Layer 14 of a small transformer language model trained on English Wikipedia (24 layers, counted from 0, width 128).
A neuron's activation on a vector x is GELU(weights . x + bias), where the dot is the dot product.

Input weights of the MLP neurons that the questions are about. A number n stands for n times 0.0017.
n18 (bias -0.086): 203 136 -155 -137 -92 145 138 -51 -215 -135 4 216 -124 41 -123 -60 204 -105 -159 4 -125 -319 275 -24 -184 63 105 173 -68 -185 -158 120 -57 -61 -70 -146 136 -76 170 -28 16 128 28 -98 -95 49 -235 25 39 134 -37 -137 125 -25 -130 108 233 21 -123 68 -35 280 -188 184 154 -171 -26 -64 -21 57 -51 34 79 189 -113 168 -106 81 126 84 -241 54 158 -38 -9 -8 -248 28 240 178 24 131 113 44 106 -31 149 62 -147 0 131 32 141 -67 -21 197 -352 -25 -12 157 8 -268 -248 -189 -24 -177 -4 61 -185 37 -63 73 -24 -32 -36 153 -54 -62
n37 (bias -0.164): 282 62 -55 51 11 -67 189 -189 -178 -73 59 -69 69 116 130 -32 47 -103 68 -210 107 176 -198 157 -29 139 -32 -43 166 -129 125 -74 -60 288 0 77 44 -106 22 21 -204 32 -102 238 -80 4 47 55 -41 61 39 60 4 -84 214 -122 0 -101 -87 -21 10 -217 -42 151 95 -64 23 -3 11 230 24 -67 171 112 7 88 -47 -39 -61 81 -103 54 -132 114 -278 -7 -35 11 -4 143 165 -112 -106 -127 -83 -180 62 -112 -85 -85 166 42 -135 145 41 -124 102 -11 3 78 -33 -18 164 85 -171 -321 -13 196 -106 -43 -129 74 -311 -17 28 99 -41 90
n50 (bias -0.159): -68 151 -265 127 -147 48 -42 62 61 133 -191 -124 107 -171 -158 -158 -109 72 16 -85 73 142 177 -128 12 226 8 -16 -171 62 -144 158 -156 24 -160 277 165 80 107 -47 -79 36 -40 251 29 -20 29 -210 -99 84 265 235 49 -136 20 80 92 -147 133 -75 -50 -208 -194 95 -49 -24 -54 -79 249 154 31 -72 12 97 -20 20 153 -365 -181 44 105 236 72 -244 -4 125 -28 -269 170 -145 -165 -109 157 103 -15 72 65 -12 -17 146 -81 123 45 -116 200 20 0 285 -4 -239 -53 -65 36 -255 -47 -57 -52 152 56 -125 -78 -11 -83 -86 36 -16 218 -150
n57 (bias -0.119): 42 -153 40 -37 -118 -42 80 13 18 79 -212 85 -23 -61 358 7 124 -42 152 -78 -102 -52 36 112 202 0 94 -128 -170 -120 -38 145 -124 67 -86 68 212 -104 -115 171 142 76 97 82 93 25 139 202 80 53 102 56 -144 61 -74 -187 -138 -125 -58 258 -94 147 -59 259 -37 130 -38 100 132 -134 -20 -33 0 -7 35 138 18 -63 60 142 -34 -57 -175 0 37 155 45 -25 -62 -311 0 347 -3 101 27 -90 50 -89 -138 58 -85 -132 29 30 128 24 78 -189 -14 -43 -275 4 -116 -63 -62 -199 -78 39 35 -134 0 0 49 -140 -38 31 -33 -110
n75 (bias -0.167): 3 -113 77 -70 7 -169 33 10 46 200 163 -185 209 7 -77 -168 -4 -45 112 148 196 -127 -86 104 39 47 -155 28 -145 -223 -17 -96 61 -46 -32 -85 37 -104 -96 208 100 62 82 -42 4 140 -71 14 10 38 45 -204 -214 -54 -84 20 -53 -141 48 -99 -23 157 -72 192 56 59 -283 -48 -138 -162 13 72 -145 14 -14 185 24 70 -73 55 30 -127 24 4 157 105 185 84 -38 231 45 28 -23 141 37 155 185 187 158 72 257 28 -202 155 -80 -21 -72 -138 84 46 -174 -53 -115 117 -34 13 52 153 -28 -70 -71 191 -145 -119 -163 -72 -10 95
n86 (bias -0.088): -9 -222 -163 97 95 60 211 -264 22 196 267 -38 -69 417 53 -73 -88 35 92 42 -67 52 94 22 -75 -98 134 -89 160 23 4 -82 -198 -299 -272 -213 209 35 -148 -115 -82 103 -133 265 -31 131 200 144 29 44 214 39 134 238 -87 266 -46 -40 -26 -227 -239 -135 -34 -99 -103 180 165 -175 -164 -75 -8 41 84 -274 91 69 -31 -26 -114 -30 8 129 -170 -113 14 4 86 70 0 -140 57 141 -104 60 122 -66 129 40 144 -109 -132 -47 0 324 -18 -69 -94 -142 443 -239 -178 -133 22 -295 26 45 -20 -105 -61 66 60 -120 117 -81 183 164 -200 -35
n99 (bias -0.100): 91 -89 -257 -11 45 60 140 -26 -308 144 114 -40 -98 23 34 -97 225 26 -57 99 -69 -134 54 174 -73 -210 4 50 128 282 -212 -224 -113 -34 77 -11 -11 -68 89 -78 -49 165 127 138 -12 -72 0 -62 112 -4 -23 45 -23 35 -84 72 -25 -31 -15 -37 -47 68 138 -26 -97 -57 7 189 154 76 -44 32 69 130 139 179 68 15 296 -56 -50 -73 -216 203 40 34 146 -65 -127 96 -15 123 -98 45 -117 -191 112 85 4 102 -380 -187 232 -121 99 -41 -186 146 -114 107 124 -216 -76 -41 -215 -219 -7 -227 -105 15 -111 61 -154 -277 19 53 -11 134
n115 (bias -0.177): -106 -92 98 260 178 198 -112 -102 -133 176 -20 4 276 -154 132 -307 -169 73 -177 79 97 137 -252 -16 -124 44 20 37 -105 -275 -12 113 -30 -87 21 -32 -125 130 34 -76 -105 -174 -165 120 -75 49 -62 -13 -195 -115 -139 24 8 -88 123 -27 -43 25 280 -136 39 -106 -24 93 -170 144 -170 -156 -71 334 -71 -81 12 -219 -69 -73 111 -25 -57 -243 -29 66 237 249 168 -37 125 209 169 104 -107 54 -98 -190 59 0 46 12 106 276 199 -89 125 -130 -34 178 -62 -100 91 -97 -4 4 -70 12 44 -54 -171 -90 328 156 -96 62 -28 -8 -167 186 242 -79
n119 (bias -0.192): 96 111 -36 109 -25 -17 202 -84 68 143 159 -65 104 140 46 -116 198 8 -38 -193 -61 -25 39 -17 110 0 104 68 -236 -125 259 74 -105 -219 94 155 312 -62 90 -172 -33 -17 -54 -25 -115 185 -26 22 227 -357 205 33 13 138 -268 -28 108 115 33 90 -100 -8 -289 -45 75 -139 -109 -152 -217 -68 -44 16 85 -102 -50 -128 -71 84 172 70 22 -102 -88 -13 114 -63 120 -159 115 -45 160 17 0 99 275 -115 13 -106 -345 -52 174 -112 -111 -174 9 -70 239 -51 113 51 205 123 -326 253 180 -63 -299 -13 -112 101 -249 63 -104 -49 8 261 68 38
n140 (bias -0.148): 103 126 -16 -12 -59 -318 -4 259 -170 92 100 -50 111 91 -22 -4 78 -268 -112 -165 -8 38 -18 201 48 42 -72 48 55 0 -85 261 111 -43 -22 -88 16 -34 -123 -238 80 4 228 -117 -70 -43 -170 308 -322 -56 -334 229 123 44 77 -8 103 139 -113 181 78 -98 -72 232 -28 9 -15 172 -196 43 -20 -121 227 -48 -166 135 47 210 176 21 7 -283 -98 66 -54 13 114 180 -338 -46 -142 -147 -164 -42 124 33 -113 -200 79 67 -26 38 144 54 -9 -85 -4 -209 103 -53 336 -113 -86 51 427 -158 95 21 -72 181 -251 -69 -81 -88 -17 225 37 -100
n187 (bias -0.145): 262 182 -246 27 -159 -9 117 -26 -51 175 121 213 -115 9 -83 -86 250 110 23 -181 79 316 85 289 162 183 -137 51 68 57 32 -163 81 171 122 85 -264 14 5 202 -32 -249 154 -42 -117 -14 14 52 153 92 0 -182 -179 52 152 0 119 -308 -427 -162 -172 -197 -81 -113 78 55 -145 -108 -117 -232 255 -164 -42 -167 -370 91 92 64 46 23 249 -42 -37 -388 97 162 54 -166 -172 58 -14 19 -62 -241 22 174 155 42 -71 -171 -125 -73 0 -199 100 -136 12 -56 146 -78 0 247 -18 -105 242 -78 -81 -46 96 111 -63 26 118 -161 229 145 -13 -326
n237 (bias -0.119): 187 79 -52 -108 154 -38 206 280 -59 -27 -53 -15 -68 -111 -118 -15 20 -116 70 -22 -120 65 231 54 173 -8 301 59 -27 -20 283 -31 -162 -157 12 -42 15 127 -163 99 165 165 333 -20 -119 -82 150 84 -37 -109 35 -193 -119 120 -74 -37 127 -63 -23 -46 37 -54 -260 -27 -327 -97 42 -30 -75 -4 -52 -66 44 -4 46 -272 0 -85 117 -227 7 103 113 -24 -257 -98 8 167 38 64 -168 35 -78 -100 8 -48 -48 -142 -84 -189 -75 -38 24 67 -16 -4 -104 174 135 -99 206 241 -89 -77 118 147 223 334 -4 66 15 125 -112 110 -217 -81 -19 -201
n353 (bias -0.145): -165 57 72 32 -14 -37 312 131 -254 -41 -32 -82 57 148 357 209 171 150 360 -159 107 0 102 -80 -5 -261 5 -148 -145 -136 127 -130 -122 95 -183 -5 -108 -159 -154 92 172 -153 -97 205 154 -208 201 -92 -54 118 -151 -467 -92 -87 241 -139 104 220 166 -250 -86 202 186 -19 -125 180 -166 -51 53 209 -180 84 182 86 -108 -186 0 -146 142 -102 -132 110 -57 -83 154 147 -158 -250 181 -418 161 138 -162 14 64 148 -221 105 -151 88 33 -116 29 55 -157 0 93 -10 -55 -13 -82 254 38 9 460 -67 118 42 -191 9 -189 4 -61 170 -9 -51 -85 57
n359 (bias -0.101): 44 -477 264 147 56 156 -8 -29 -58 -201 68 -21 8 205 -111 104 185 13 93 -80 68 -134 -297 18 -62 -30 -13 44 -52 -240 83 -69 -163 318 179 51 -164 83 112 -176 13 -69 104 128 197 -189 98 -162 -230 -202 175 252 -184 -122 -79 -4 -21 -22 86 -215 -17 66 -108 9 17 -233 -150 -30 71 88 92 49 241 248 122 151 -92 -88 -61 22 -187 89 0 163 -78 260 143 215 -95 9 127 155 -63 -165 233 29 -31 -164 14 -177 97 130 -255 -135 64 212 121 232 -42 58 304 147 44 -152 21 195 -106 153 -226 40 73 -25 -217 103 -162 -104 71 -124
n399 (bias -0.142): -40 45 123 -150 20 -12 163 119 -33 -152 -12 -50 37 -4 -275 43 -214 -52 -24 -123 240 -102 226 136 -117 -230 68 90 103 12 144 39 -26 32 -184 -55 -81 187 -45 -70 63 111 -146 186 135 -161 37 -12 -8 -20 136 -40 -140 25 4 -214 27 12 -110 248 208 -52 -245 -63 -296 237 -260 -302 135 -32 127 -79 139 -101 -48 193 193 44 96 -79 -42 69 64 128 25 -113 -28 221 67 -164 121 113 69 -222 77 -30 4 -215 -116 -91 109 325 -8 -89 117 -79 -143 -98 -50 -98 122 -16 8 -123 -117 72 -93 68 115 -165 -27 344 -107 59 60 -167 -19 130
n402 (bias -0.104): 0 -4 158 -152 -127 58 177 -205 -116 -90 125 -203 24 -71 -119 54 78 102 -96 -117 -30 -18 -57 -110 -15 -190 44 149 -33 167 -125 40 -7 -52 -60 -57 190 -33 11 22 116 87 308 19 53 -254 41 4 263 111 -99 77 -8 15 -37 122 4 -71 93 -79 95 40 -11 14 216 -103 -3 50 -116 -93 25 -80 11 26 -51 192 -33 -84 55 87 -13 -272 -33 -186 -97 -30 -69 136 -91 240 7 -22 67 -47 -32 157 -142 -116 15 -316 52 -4 364 -106 157 -36 -144 -108 82 10 26 119 -187 124 -29 -42 -24 -125 -95 100 -172 -201 273 305 59 -76 18 82
n407 (bias -0.107): -56 -33 -50 -12 91 167 125 54 -69 -16 -70 -66 -15 106 -211 16 -81 96 -238 135 -91 75 41 265 -381 -234 68 -37 -20 -62 240 -20 78 109 250 -74 73 139 29 35 -55 -222 91 -24 -86 20 -102 144 -4 52 201 84 -99 -41 -56 206 -54 200 -259 -91 -8 16 -146 146 323 -258 -47 59 212 -61 -8 0 0 -45 -196 -91 125 128 -76 -71 -280 212 32 17 -215 40 -202 24 241 -199 12 138 -100 -71 -225 50 65 -175 -99 204 -162 -4 -176 74 29 -163 -32 86 101 -186 -123 114 -68 -80 -39 -178 141 144 80 61 153 87 -163 157 8 -4 -61 -122
n409 (bias -0.145): -226 0 152 68 -157 -158 167 234 31 35 138 171 -69 -112 -161 78 93 127 36 -204 169 -291 118 66 250 -82 -123 -94 -75 -91 -115 244 259 -45 126 -13 0 26 -23 -39 -153 157 161 -420 -199 178 -148 -23 -51 -71 -195 48 -32 -96 93 139 13 -224 91 187 144 13 26 109 -306 18 -120 -91 -5 -94 55 62 -117 85 -101 -126 173 141 -44 398 -81 -36 -75 -146 167 125 -61 -13 -100 -78 62 206 -347 -197 64 -4 -248 305 73 5 -85 -92 230 55 74 -35 83 202 308 8 -9 -58 88 105 13 -142 8 97 184 36 -104 -54 -180 -9 -79 -359 -143 -22
n418 (bias -0.125): 181 -54 43 -72 -63 -123 71 199 -65 33 15 -91 52 153 -15 -115 136 108 8 -236 17 74 -15 0 -49 15 -90 -57 -138 -78 270 33 35 201 -262 22 14 -60 -69 -7 63 141 -178 4 -92 87 207 236 4 49 -196 -37 -62 -116 -83 -86 -72 -19 -122 -59 -155 -23 -48 145 -143 83 44 15 -96 103 -187 -4 61 -46 120 -267 45 147 38 52 -102 0 -49 62 281 -110 -253 -204 119 -257 -117 183 4 -127 47 -264 161 8 241 -55 -171 -190 -61 -25 86 145 -17 34 240 -71 8 287 282 123 -81 -68 84 56 -78 -121 -4 -25 -67 165 94 119 151 -31
n423 (bias -0.118): -21 54 -75 407 -219 -41 268 -8 54 -128 180 127 -182 29 -141 207 194 -78 -33 -83 97 8 21 -70 100 140 277 -75 138 -115 176 36 -103 46 -25 120 8 -65 -139 -24 -158 4 121 21 17 -37 42 321 -74 111 123 -73 -198 93 -86 -141 169 -163 -20 -129 -154 -287 -202 61 171 -99 -52 -56 -25 -157 -43 -116 109 -25 151 16 243 -62 41 -37 61 17 193 -59 -47 124 -105 -123 -40 -8 -144 -12 102 20 381 31 -121 104 186 60 4 53 0 -250 -128 -41 -92 159 -28 -12 80 -100 259 216 -60 43 122 -21 -252 -120 -160 -221 81 80 127 -118 -302 42
n431 (bias -0.178): -179 -86 128 4 115 221 80 -108 -419 -157 -39 -178 -83 23 -63 -53 9 89 -117 -116 -162 4 -83 -40 -59 122 218 195 186 120 152 9 -282 -86 -82 -214 4 142 183 83 186 -75 132 14 -91 126 137 0 43 301 -81 -178 -105 46 -193 68 43 191 88 -123 30 40 132 101 127 -180 -161 -4 246 14 287 173 -196 -86 120 75 -220 -80 -157 -124 -168 177 170 -189 254 32 -110 -107 40 -100 -126 149 240 -111 13 -13 187 -227 88 -23 72 -199 41 -155 340 -44 36 132 -95 220 -246 -209 -197 182 61 55 62 40 337 54 -122 97 -301 -127 129 53 -154 -68
n442 (bias -0.166): -30 -189 -54 150 169 -135 54 142 -127 166 29 29 67 -116 -161 -82 141 -4 103 -131 282 19 -86 38 -61 7 -49 246 101 -47 -64 -209 -257 -15 -31 151 -33 -83 85 -22 94 157 -161 169 -178 126 -108 27 -72 -190 27 -4 -148 -12 -99 -79 -142 -23 115 -179 -84 -121 318 164 -18 114 0 167 39 -15 22 -146 35 31 158 -34 110 136 68 -7 56 -8 133 47 -76 27 161 163 172 196 15 -261 36 -19 -55 50 155 123 -78 0 50 -338 -8 -91 -75 -131 -200 285 40 57 50 -58 53 87 -193 43 -35 151 0 -57 -107 -240 45 -126 -19 -233 109 150
n459 (bias -0.160): 234 -113 178 61 24 -82 30 111 121 81 81 -203 26 52 48 -231 92 126 -20 -145 -18 -168 -65 -163 -124 -100 -67 -12 94 -37 -146 -82 199 224 243 232 95 232 353 -124 -106 137 -246 112 -12 52 -105 122 -125 -64 139 -31 0 216 -211 185 99 237 -93 -128 -15 -36 184 -113 26 48 -125 -23 28 -156 34 86 -323 -136 32 125 4 -48 -16 -122 -145 -125 75 143 38 88 -82 40 -16 147 52 -16 -156 -51 50 -60 154 -105 -41 -33 -128 212 89 -218 -25 224 53 206 61 -180 77 12 -163 -12 -39 -86 107 40 -8 -319 271 -82 8 62 -206 20 68 -4
n469 (bias -0.139): 73 -118 133 297 103 -4 44 -22 125 -30 52 -45 -85 -55 -82 201 -23 161 -93 -41 -17 284 -328 58 -327 79 19 0 -92 159 -169 19 -161 101 67 -26 15 96 111 -200 110 122 -61 125 126 50 31 -16 59 19 -54 -176 43 186 112 -114 170 129 -181 -57 107 -119 -57 -129 26 -220 80 -19 75 -323 273 -83 -78 -230 107 129 139 31 -131 27 0 59 100 -131 -134 -132 -23 -158 -11 23 -81 35 -118 0 134 29 161 78 -262 -40 97 179 47 -268 116 91 83 47 -7 280 35 -192 -235 23 75 7 -97 -115 69 132 23 204 69 -98 -69 57 66 -82
n477 (bias -0.148): -32 114 27 240 -52 306 -4 -77 74 -71 -125 78 -115 -159 -381 103 105 4 89 8 -11 -36 272 -169 -53 -211 -88 -86 44 -104 56 -4 -134 -28 -103 192 -77 -167 267 55 119 166 -67 -65 -267 270 147 -240 23 125 165 -100 -45 -4 12 138 -142 12 -31 -4 131 -132 -59 -67 -183 234 -91 -39 -33 57 -35 -125 282 -138 -24 95 -197 -60 -221 119 63 -4 -32 -54 -13 255 -87 24 20 235 20 -122 223 -95 97 -30 -74 37 199 108 -183 -83 -74 -143 -209 28 -32 -123 136 99 332 -16 177 -52 -35 34 -97 -140 76 -166 -12 8 8 204 -188 -72 172 -49
n493 (bias -0.108): 8 210 60 37 -50 -96 -195 82 -99 -30 -30 -275 -7 -36 -138 -50 -4 186 63 109 -124 153 84 -113 87 -83 421 75 -151 -117 -47 -115 -7 90 -219 38 7 170 120 27 -4 -69 -107 -59 28 -254 71 224 -227 -258 -74 143 24 -64 105 108 -45 12 8 34 -157 -97 58 38 41 0 -67 76 28 114 246 26 127 177 -85 96 -20 -19 -144 -85 17 103 191 -48 -373 -106 -150 269 61 -65 215 91 -213 -31 8 -4 -334 -146 -76 -28 158 -181 167 124 -126 -19 153 -79 87 -136 151 99 -140 -143 53 -74 22 163 -69 -169 -30 -70 62 114 210 -39 -48 39
n506 (bias -0.090): 48 66 -41 -4 -278 77 8 162 13 -13 42 -100 96 127 -83 17 148 -64 26 362 -67 -221 -217 147 -157 21 -43 -123 -56 161 47 -94 -44 -205 132 139 -12 -210 -49 177 -264 243 289 148 154 9 -242 -13 21 4 0 120 -221 89 329 115 -120 61 0 -34 -17 112 -30 260 -61 26 -62 -68 141 157 -83 4 -66 275 -60 -115 22 108 9 0 -11 145 263 -352 114 -309 -264 151 234 -114 -191 140 41 13 -209 -57 154 127 -183 -40 -140 -81 159 -46 -36 145 69 -277 -63 -4 -189 26 225 0 68 102 172 -78 39 87 -177 -196 -21 -139 -276 -167 66 4

Each question shows a token from some text and the vector x that enters the MLP there. A number n stands for n times 0.012.

";": -63 -56 -189 -181 -27 -14 -218 2 -29 57 -143 174 -148 0 -2 -171 88 -68 -152 -2 254 -86 81 -68 2 132 19 -5 -37 4 52 23 135 -66 -1 -43 -151 -59 34 -128 89 -41 -127 -39 -26 -79 -79 -64 97 -135 -6 -73 130 20 102 61 -209 -71 144 14 86 1 5 -3 107 -62 142 156 81 75 -89 163 -152 5 60 -25 -72 162 34 51 74 -48 12 -53 70 67 103 77 29 2 -45 -93 236 -9 -19 -249 22 56 -57 42 -82 116 43 42 -30 -154 123 -61 -148 117 -103 -47 155 71 92 71 -17 24 -6 -49 68 182 92 124 38 -48 -179 -63
Which neuron lights up most? n18

"my": -48 -178 37 -189 61 -58 -59 3 27 -49 -39 149 42 84 13 -94 62 -157 52 44 204 0 21 57 -57 131 -28 -80 -115 -120 43 34 192 -7 121 -12 -114 22 -40 -89 89 -45 -90 -86 -84 -21 -2 -25 45 -41 94 -47 49 48 -21 16 -99 100 130 70 140 20 -36 -206 112 -174 203 168 -152 43 -32 220 -27 -75 145 -70 0 -39 -86 -126 136 -75 24 34 -21 -36 -22 13 -54 -74 -133 -40 135 -39 -68 -190 26 -13 33 73 4 243 28 -97 -82 -114 186 4 23 112 -28 50 118 26 80 43 -136 25 -68 -197 73 145 32 207 16 -93 -37 76
Which neuron lights up most? n359

"-": -89 -32 -142 -159 75 -27 -149 -95 -56 -88 -94 120 -49 -8 23 -205 38 -78 5 78 148 -88 47 36 -72 167 -16 10 -106 -42 -10 -40 170 -100 104 -4 -179 -22 42 -22 83 -117 -184 -45 60 -61 -82 -49 130 -109 34 -40 115 1 163 42 -129 47 145 -6 -4 5 -40 -151 67 -102 114 137 34 84 -87 180 -179 51 117 -81 62 31 45 -49 248 -39 -80 -94 46 43 27 143 23 -59 -147 60 111 1 -48 -223 -71 -11 -80 33 -63 125 63 20 45 -88 182 -15 -76 88 -8 29 249 9 75 48 -42 31 22 -127 71 107 168 74 -39 -101 -57 95
Which neuron fires most, and how strongly? n506, at about 2.2

"\n": 54 -5 -140 -79 30 -31 -114 -187 -63 -129 -92 135 -64 50 55 -81 46 -69 5 9 296 16 47 11 -71 6 -28 -208 -44 29 96 182 256 -42 -23 -60 -9 49 -41 -31 101 -102 -85 69 -28 -116 -31 -45 88 -95 1 -71 159 -62 12 103 -128 -57 70 10 63 21 -20 -42 129 -47 264 120 -83 93 -91 125 -63 -35 1 -36 -10 -26 -7 -105 245 39 -125 -89 -16 37 13 131 6 28 -111 2 210 -30 -129 -239 -10 119 65 28 -165 105 36 109 2 -44 136 -31 -137 113 15 -27 -25 39 -41 130 -92 -14 -139 -64 162 107 92 -67 52 -57 -86 18
Which neuron fires most, and how strongly? n86, at about 0.32

" to": 79 -112 -87 -166 74 -9 -84 16 -25 -44 -102 26 -102 44 95 -62 96 -110 -34 110 273 73 -22 -101 18 265 23 -51 -34 -34 65 19 190 -148 -5 34 -26 65 -86 -151 99 23 -28 -43 -62 -36 -191 77 151 -96 -18 -52 124 -7 -67 130 -22 -17 0 -99 203 -27 -42 -127 183 -15 85 57 -62 -17 -26 136 -228 -4 54 -74 -32 11 26 -94 133 -27 -13 -63 -64 -10 45 89 5 37 -86 36 94 -2 -61 -164 -37 -70 31 80 -175 54 169 86 -125 -254 101 83 -41 163 17 76 -16 36 -32 92 -107 59 21 -139 18 20 134 60 12 29 -145 77
Which two neurons fire most, strongest first? n237, n459

" 0": -59 -53 -265 -171 -43 -76 -2 -62 -49 -36 -182 105 -92 14 54 -88 98 -15 -67 120 190 21 -9 -109 34 137 -93 -77 99 -16 -8 -53 117 40 -5 45 -167 -28 43 -122 83 -70 -249 -29 3 -6 -205 -52 156 -64 -63 -18 77 -103 52 67 -178 -81 137 72 50 -101 -8 -87 194 4 194 177 24 47 -85 223 -85 37 124 -76 -23 99 -55 -62 124 -56 -33 -27 -11 -1 19 110 58 11 -132 -170 176 134 -46 -155 3 0 -38 45 -4 155 137 108 -66 -75 189 -38 -103 83 18 138 68 73 -26 229 -129 27 33 -39 66 55 58 113 -4 -50 -125 -52
Which neuron fires most, and how strongly? n442, at about 1

"4": -14 -47 -56 -59 23 23 -99 -56 77 -97 -20 98 -119 88 23 -157 18 -212 -43 89 183 12 -58 -63 -50 67 -1 2 47 49 2 103 75 -74 1 -62 -112 -71 18 -92 18 34 -151 -43 17 -57 -190 26 -7 9 28 -10 146 4 -30 126 -113 -66 123 68 75 -148 -80 -90 268 -143 129 181 22 -63 -17 110 -11 -140 30 -82 84 48 -59 23 258 -8 -73 -79 53 14 -41 107 -15 -65 -111 -78 187 94 -8 -140 -95 42 -69 43 -3 134 144 36 -52 -100 149 -1 -145 101 -46 53 -42 115 44 148 -175 14 46 -33 41 161 134 148 45 -154 -175 64
Which neuron fires most, and how strongly? n423, at about 1.5

"s": -16 54 -192 -135 68 -193 -247 -101 -50 14 -32 17 -38 -106 10 54 58 69 28 -56 319 -108 -83 -51 -46 127 -93 -55 -117 -91 -79 43 184 -36 -6 38 -127 9 -12 26 -57 -35 -187 57 -4 -49 -51 144 216 -75 -22 69 70 -26 -28 80 -56 -2 80 42 178 8 -9 -81 30 -6 247 -26 137 55 -151 96 32 40 61 -125 -40 -9 69 -57 47 4 -44 -51 -69 145 1 27 69 -6 -56 6 156 -56 -54 -93 70 -32 49 176 -124 247 81 59 -134 -199 131 -56 -97 167 -45 97 7 -12 14 64 -14 16 -76 -70 114 82 -88 51 38 9 -57 18
Which two neurons fire most, strongest first? n50, n37

"ca": -33 63 84 -123 -23 -74 -106 -94 43 17 -54 232 -30 -20 -77 38 40 -81 -94 80 48 -105 -246 9 -65 233 -67 -173 -44 -8 15 32 99 51 23 2 -135 77 37 -149 102 -144 -112 46 -70 -34 9 -146 181 199 -100 -143 -24 -26 -6 61 -91 -56 28 81 27 -75 -119 -68 40 -60 169 79 122 -30 -55 210 -17 -5 74 -20 -96 34 101 31 221 18 169 -51 -63 31 -85 90 34 -79 -128 53 160 34 -128 -150 -51 33 47 183 -14 24 67 -4 -151 -126 160 114 -118 63 -57 21 86 84 3 190 -137 -14 64 -32 38 119 33 74 73 -135 -61 -47
Which neuron fires most, and how strongly? n431, at about 1.6

" p": -11 -108 52 -39 60 -126 -141 -188 28 -15 -26 165 -113 -35 45 -113 82 -103 -64 31 81 -6 -29 -107 18 137 14 -26 -92 -12 -97 -17 150 -7 -8 125 -48 -85 4 -59 -91 -46 -121 -127 -38 8 75 14 126 -70 29 -87 34 23 7 27 -67 37 27 -12 83 -29 -26 36 115 -87 351 98 33 -107 -51 186 -42 -100 55 84 -95 34 96 13 224 100 6 -55 -110 17 -48 97 -1 -61 -100 43 164 71 -16 -243 -16 -90 -129 109 -122 146 136 19 -37 -48 63 95 -183 131 101 27 21 77 32 170 -207 28 15 0 112 -1 22 235 -128 -3 -94 76
Which three neurons fire most, strongest first? n469, n459, n119

"ka": -68 24 -13 -213 -67 -153 -11 -83 -47 -47 -103 116 -106 -96 -23 -74 88 0 -128 109 131 -81 31 47 -25 135 -95 -154 35 -12 -4 62 191 -31 46 -69 -35 84 -49 -129 31 -89 -42 44 92 -194 -22 -75 158 13 -119 -64 -21 -58 -10 40 -86 48 15 -44 132 -75 -13 -62 168 16 331 41 18 23 -115 294 2 59 51 -13 28 33 72 -74 324 -33 -75 -16 14 -18 130 33 -81 -85 -51 -79 338 41 -198 -5 37 59 -59 8 -44 124 38 12 -98 -63 153 -14 9 -27 -141 4 94 14 100 136 -194 -21 -38 -105 83 63 123 126 167 -116 -115 146
Which neuron lights up most? n402

" d": 56 -123 -28 -162 2 -110 -63 -162 41 -105 -3 61 -57 39 152 -84 114 -33 -87 20 264 17 -101 -89 9 52 30 -10 -35 -8 -62 80 162 45 86 110 -99 6 -96 -17 -50 0 -129 -62 -25 -21 -16 -39 237 -59 16 -167 69 59 -49 25 -129 21 97 67 125 -64 -36 -24 241 -97 174 -2 -13 -77 -28 106 -104 -73 114 33 -149 34 36 6 122 95 -70 -59 -64 -114 102 55 4 -54 61 -65 206 -44 40 -45 76 -41 -37 16 -96 103 109 -9 -204 -167 94 52 -184 128 96 -13 100 -31 103 204 -88 42 -78 -140 80 130 26 208 -14 -77 -65 40
Which neuron lights up most? n459

" is": -30 -136 -229 -64 102 -99 -97 2 -15 -7 -29 -11 -108 117 30 -82 33 -79 -38 -47 186 -33 -5 9 24 187 74 -63 -37 -56 100 112 254 -55 -24 32 -112 54 35 1 89 -108 -24 -84 -136 -79 -32 -18 109 -98 -69 52 42 -105 -43 81 -150 56 71 -23 123 41 -76 -71 237 -64 119 -28 57 54 -117 222 -30 20 38 -171 80 -40 -22 -37 277 35 80 -83 -52 -31 -29 133 -14 -88 -190 5 98 -38 -69 -162 84 -34 -17 -35 -154 114 29 167 -117 -54 32 40 -55 113 -94 146 114 64 -41 170 -63 -35 -6 -135 135 42 49 244 56 -111 -139 23
Which three neurons fire most, strongest first? n418, n407, n237

" As": 2 -36 -28 -103 57 -210 -103 -141 -118 -8 -114 42 11 -74 34 -119 -10 -111 -3 87 202 13 75 -47 13 106 38 -29 -21 -26 -49 149 153 -108 95 -26 -42 77 34 -25 124 -81 -89 -124 139 -141 14 17 -33 -5 -48 41 19 -46 51 -9 -145 20 68 -24 45 -63 -67 -131 237 -53 300 186 -1 -27 -137 262 -11 60 0 -60 -22 40 2 -68 182 -1 -156 47 -112 92 40 -3 31 3 -206 54 153 68 -158 -189 -7 -131 -47 60 -167 117 102 200 1 -75 135 -9 33 -16 -93 -57 195 17 -51 106 -112 106 26 -118 112 36 148 128 119 -89 -78 -21
Which two neurons fire most, strongest first? n493, n407

"c": 67 60 -115 -112 16 -59 -114 -75 68 -32 86 63 83 -23 48 -89 40 45 157 41 58 -73 -81 -13 24 272 -51 -99 -90 -81 -21 -15 242 -76 -46 17 -113 -14 4 -151 -20 -115 -156 -97 60 15 51 18 129 -72 -34 -170 47 85 -16 -16 14 39 19 45 -55 -1 -76 5 160 -59 157 66 -20 11 -169 84 96 -99 123 -55 -97 -29 0 -58 271 49 0 13 -120 -52 81 116 -57 -159 -149 87 256 42 -41 -176 46 -53 -114 109 -31 19 147 83 6 -18 53 -20 -128 152 -45 76 96 -45 -6 160 -245 59 34 18 99 57 55 203 -1 -258 -12 -44
Which neuron lights up most? n418

"ive": 82 -30 -178 -225 45 -82 -40 -27 23 -36 -45 197 -171 38 128 -90 53 -41 -31 96 163 -65 -79 -22 78 90 -18 29 -36 -189 28 155 188 -106 89 -43 -105 6 -56 -88 109 -152 6 -48 6 -67 -52 141 128 -61 5 -57 90 108 -84 62 -132 88 78 2 83 -138 -39 -114 204 -11 49 54 9 60 -56 95 -82 47 26 -59 -45 -5 -40 -2 171 8 -45 -63 -25 -5 37 47 -190 -43 -109 -89 133 42 -81 -82 0 -62 11 65 -132 68 139 89 -164 -229 -2 -42 -32 7 166 84 -42 112 132 193 -40 52 -101 71 173 106 35 167 -47 -105 -79 3
Which neuron fires most, and how strongly? n140, at about 3.8

" 9": -14 -90 -112 -140 35 30 -101 -52 -38 -119 -90 124 -18 -28 -5 -122 15 -59 -51 233 142 -89 -68 -43 -87 50 -15 -42 18 53 -35 84 78 -115 145 -23 -112 8 -9 -43 -44 79 -214 -39 51 -77 -152 -58 78 13 -63 -70 109 -29 87 97 -68 3 53 74 39 -89 -47 -128 194 -131 265 136 -46 -26 -25 191 -119 20 5 -92 14 56 -78 -77 255 -101 -66 -10 -32 85 139 54 16 -58 -178 -32 189 7 -130 -134 -47 37 -29 5 -21 111 129 188 -6 11 202 -54 -79 61 61 105 56 8 21 226 -153 141 -26 -49 21 135 102 113 -15 -41 -92 -34
Which neuron lights up most? n506